Layer 7 of a small transformer language model trained on English Wikipedia (13 layers, counted from 0, width 128). Numbers have three digits each and are written without spaces.
A neuron adds its activation times its output weights to the MLP's output. To switch it off is to set its activation to zero at one token and run the rest of the model.
A neuron's activation on a vector x is squared ReLU(weights . x), where the dot is the dot product.

Input weights of the MLP neurons that the questions are about. A number n stands for (n - 500) times 0.0008.
n31: 536467486701375403475504386507584406406644525481500625528325383533590310537713409413619383600377405310525643562678475496633518597573420377417601593446601451332493252447471643647393514402469650658466507281565379623596493489798535360730469467634564504493623570605626301571649682540396393454559529468388632522576381575496511557445424522496246724902759445568460552405755328421333658400465
n82: 355330610671384528413531624736316374583209551411508403255399333389539594552542553326653685190543408590464337259595610421465708666670390326402465383315669715643580667350579648424252547362504532343609577591660460359414733323631712562456511191347384448496476587488308574454437405457297523512432472351249508366512523528654392339460666492445733384508542295508414440496422449473512721455571
n108: 592268392360516424603392515436478337439541628566542452478378383241321443631624401548531506421442531595642494439531458506564510517506384642510580598420615593649422553610417435711516513384592451394374594377544633484679408353375365506561521678404528520518545451558423424547448558567617399635796676544437481407379596593412478356436758725567468364352550713417701435588427313541657413463430
n218: 379400527468414529309465571472393585624434387453422465311380389303405574409503466347366607524528538651464395436534340514638617591500504536624525409270726409750579555303617518575281514574503568383420732622773371376557710489464406591457785304323612673480606483681606521549571454205459542660457468486510500496380527679521507355564329443366415577674425334486356630327718468388524462679480
n394: 489473534492456504473531485586379407277341566372535434390380354752706473348474560312330397347348687535582296480632391582550488516539590484520662340274465520563606624557675619579365589243459528409568306358554602512522476409464347481221358598426362579329025560492430251538296355500392492446504418508482319457325391460588348718653469312392535581546556803693411385561523585295205477318679
n461: 521429553488417689695419395375303270308181543676488376508516220445484566328436492273595386389535546589473269029285508504329523661508566436629283459531422407425526402344418453311528620504336512455597550350740405691434667623576485403520504217422450850433660361555442465370508524740369573519559243508412431802504425492607477507629641402376559573435632560543577500599419350519565659571504
n492: 706534615566611426346426333490264391459307363437623216557472382365650266332718530517404269503503577585486453407358476459585445606379486750657473526421480496428477503527480479540455568514490531650740674269470490299348451308725500442645543445425402444507404661582213493403345565310621389335431592457468537479374477394567430618476455603500438359534467587588483591573602574381574348513533

Output weights of the MLP neurons that the questions are about. A number n stands for (n - 500) times 0.00064.
n31: 305666380292570492625380525417367360520430679621675456439394426488630508431534349395537439609416394384538670341519593769642651318484533325421691447280686434398423393375807454424493419410545590585468454512244504694599429453412587650429756488546461439769335603524202629680305372571530557437555533690661441496453673533811702213375324311410551722430521529473356471357454146699480397350632
n82: 444544736469467215600375546465699658642374291424509593291491290789284663545424614455415667453791401437561398252622735525599332287779389729569440496295357403524732408420278565348433352748347459504492661504529610328375418620606344752413331551424500517484588647723294649362426782567405476375385409581500607555477327401656732186342508411444615451333673380600362509473565814492705620525461
n108: 524647540345702500496432707602438511601297456313518431490610417526664584776552314256493564340424368537466680585241571403518306269394312489452533610348531370606317486414641451485368682497504315615584508500591525493377475536389605412388504559466394379599490647366437410714408504671520701541423549460212553602409657493328536338534613406874578359662416467555451627520444391457528536275727
n218: 556551601553492368379703662524402432415540386280508441545670194382565463410330467413488787405574611428516531567456481734519547417527429681202705343484529200537480198585537459738279542547602443541445427222492164481376282588484660654369536453404341409432429539305702262508511691483584537594479624535572500328423618476500558431449247500480588394684684350301455628404474504109674462450532
n394: 284417600448582439734535455452475403616530563479487744596305578546023426307460474557737764414529356449483597419492490150504748635571759612523703470400322552653618452492618725642519206406606422518638578334483674444689308780412392517265711648682496470537603634650338545567435646559582516325416517707285549311608422787571446613701312424713529346567636585464512616401609476745443541402749
n461: 698602543190432592496637367585500379282281347626403243681780457496514536379504554694395576707543470528424395667833600351678395544296342513722365605767525446472426607303582496716464588330544517623483312556422722668686470342731424618447527207582299456357607821414412634345466565492395084291477389308629500543655504372543423379406604679474394492275491346512358341326425450655761351356620
n492: 507460450552410630404615500552508489431671613539523337628566451582488311341285380433332171623512243718488353340504430424424337418550453576261593465734765519814392757577431415408457377687578677541461484443861343387492447363641413410457611375511504430649655740304465583523522400562406438593431350675599485628390530398403682488634619585394485504357464547376716855493448425446687644515429

Each question names a token from some text and the token that comes next. It shows the vector x that enters the MLP there. A number n stands for (n - 500) times 0.014.

Then comes g, the gradient of the next token's log-probability with respect to the MLP's output, scaled to length 1. A neuron's effect is roughly proportional to its activation times (output weights . g). A number n stands for (n - 500) times 0.00072.

" Bh", then "ag"
x: 440493529413552441531439517532371548660399387584474309449529708396466513525480481565493549529533489343245507554240562514564502341486496583608488549581505345554480431449485501431494371551482479470624525403535369593473430729585401606488413471542492546467578469451539530477489474476504452478521533448502503534429415512447491369405496568485519584498429474576462657355594539492528455518545
g: 479441452578520290593552387486391565398410260534404496592607397635420811561322453798436396280621554659490665515435416377622510383478628536578262670391349516414428408547625355602531410414259377383713344294491533726492570291375543404605480347402547503543370735672507475710653362376781458569557488410624728461476366484602607537511231648561537592422666507530453711568692400458610531539455
Switching off which neuron hurts the next token most? n218

" the same", then " as the"
x: 390510429430463575467317517411498478450464495578496426543449633537525479567490546466549480465568498496460458495316690594466322472532482491487478399453459477458529463576483553485561360486456446457496450618461524574579447437312465551470426512478495587477420622572474550458485459494505461555448449531564540540536440493501544601568553467509498504216477613501438569525480417551517546489520
g: 407471500403543747578389410478599775651617405513591653435483576735324387307524424574554478512510623404652446488578305443332572451746661542571487550403646523589484455761503450498355452501636502463435554579493626335588238565557378507552555766631763677496376740569637559275395303402503420412626916436590527577519514526564657558413361347343418488551325296500582503555398652602580781504518
Switching off which neuron hurts the next token most? n394

" New", then " |"
x: 520611560427492553543567416602464515578469440537528382496433587494529620369594456360433521493457580593418528578402590499424392402461489613479422311526521544563407476487530508582571481512530453544457410632534702528661420635406473403517384460521478481554624566521486547627399528495565566510557416618581423510388376587539435514470462437476516510406369578516437532549593642381471494629545
g: 614443494401569470585502252473549507533677676658666613460457532523360645288576548464798730359395388318582484456320556629400470434430525410497447300518339381381201317490163595459580692585448395444549521382577611373583437561596591425604326594612703366512534542596611553645724422696549518447448479499531600590304523497426514813420492288574763608658411269566580550619470579752561536471348
Switching off which neuron hurts the next token most? n394

"0", then "."
x: 443555500539465418528472422549526394525518428557534532555655637513508581468604504467785570493448573425446618577424611394468444578566461462507443349559493355434347489515399440468606532541484329545507501451513536597559380653596547408548452565619546543425627580500587449612529536472457534442432575539498403582531382605440498554475471509507455583504478464609480518510529500533469509528472
g: 183493467511424400434455425454246516278673424818479352549679406140482438245480470626578546606529454423530562562578670672439338194515535628345629434529344454465501466523537524475450516301457441384558257643405374393645588523355749552408523740682594434551440594637562328563551486664456367584690589473521637473442558481449639361440707472438500450658484534510266591560302546562478226380617
Switching off which neuron hurts the next token most? n31

"gin", then " of"
x: 441540595338646607453506511512486659626406462541420577696645699423574457379483575526485575565524507465455498726353429504585475433588508619468445611309467436466542472445580500473511464477554440459518500395498550443565559325471576589494385575616390526422433553486456501524460510478534478481518396516496602529576516502405407625517452579521561460467492477561380449422487634356482449352469
g: 352634618679511427543235559626273606625526474616628627718551702269412560386657515327453369670354499729620414642535428511639529476264586356384548330496361484439403458514361604514506528693564311478541409294557558504477234568460418287501378477485550298629497477623557562460293296497580494298558372524692521501506523568371618219303366432648500420431487352697443648575297436501340242625557
Switching off which neuron hurts the next token most? n394

"C", then "P"
x: 544445518517600514449412519488542548590474443397449537552504664570548487383539544493568563616455479491486499670550534450508502429498546578505497543409413544348521558517506619472641269478469363539535550548440596434487421572560498410437549597703426433449561525705429555492435522503546396511481401470560445452478369453451628425515352578614496538473418545594450705600553573478432439294632
g: 518556669290480398717655730517482527449481458596433490540530490545560368623581498605499531549561591512526327262614426651306444174664333580406559529655544536608497635524515302604582371580306347495386533524588356357563342358439507553790738425410788492404601467434363459482536403323500628560423266681479571450492164571687520488410606602411339373495558445645672635425518575628195240497611
Switching off which neuron hurts the next token most? n492

" had", then " become"
x: 406479476504726444533468601498558506507469452528430609590568567407426531463452510450550530413579596534577435588362692535510407503451647429429511453565436469582515450417548420447499626578435465500394480556495450461560589549439516618579437461632531489484462390475615559646461465567468469463506510393507510544577508571526500564469530437387617580267505482504524563545468426605610612383559
g: 650607548361625574466386448607438405522501488584480359299448561567454568530698404334364790614518351606483528518399675502706429443465467591679595815515489546519462526434758435405443595527528644576179483324665668454495314629566481423485654451662673741481494169651632401294370598463456330512385392452569628529644446372629425434455371695439654524477866291332532627457588511524633625472545
Switching off which neuron hurts the next token most? n461

" group of", then " red"
x: 487447451564500492555435467540483607574413430443491505550476639453479470545483530503498338576476586608457541438349752534555318489472529563455467408483517419605424551436453579491486460543572497441496550515563509510552479586440603507559386405608502535458522551530474479471527530498492448473430496552526535450515487441457413450548544544462586499182486505473527583602447495570496535508564
g: 730526457604415454608493457608462381522317490761401705443592485658515454544520455595481429729506414535528557571798479435646495821310377515452385397548640482354583689416553624578561616611607737603771436641636525331470620628527489412684505206325600407592507406532430407628573605670422404671648624264574267378418558829643309516471449322270296465494500545490461454376559542542483561603498
Switching off which neuron hurts the next token most? n461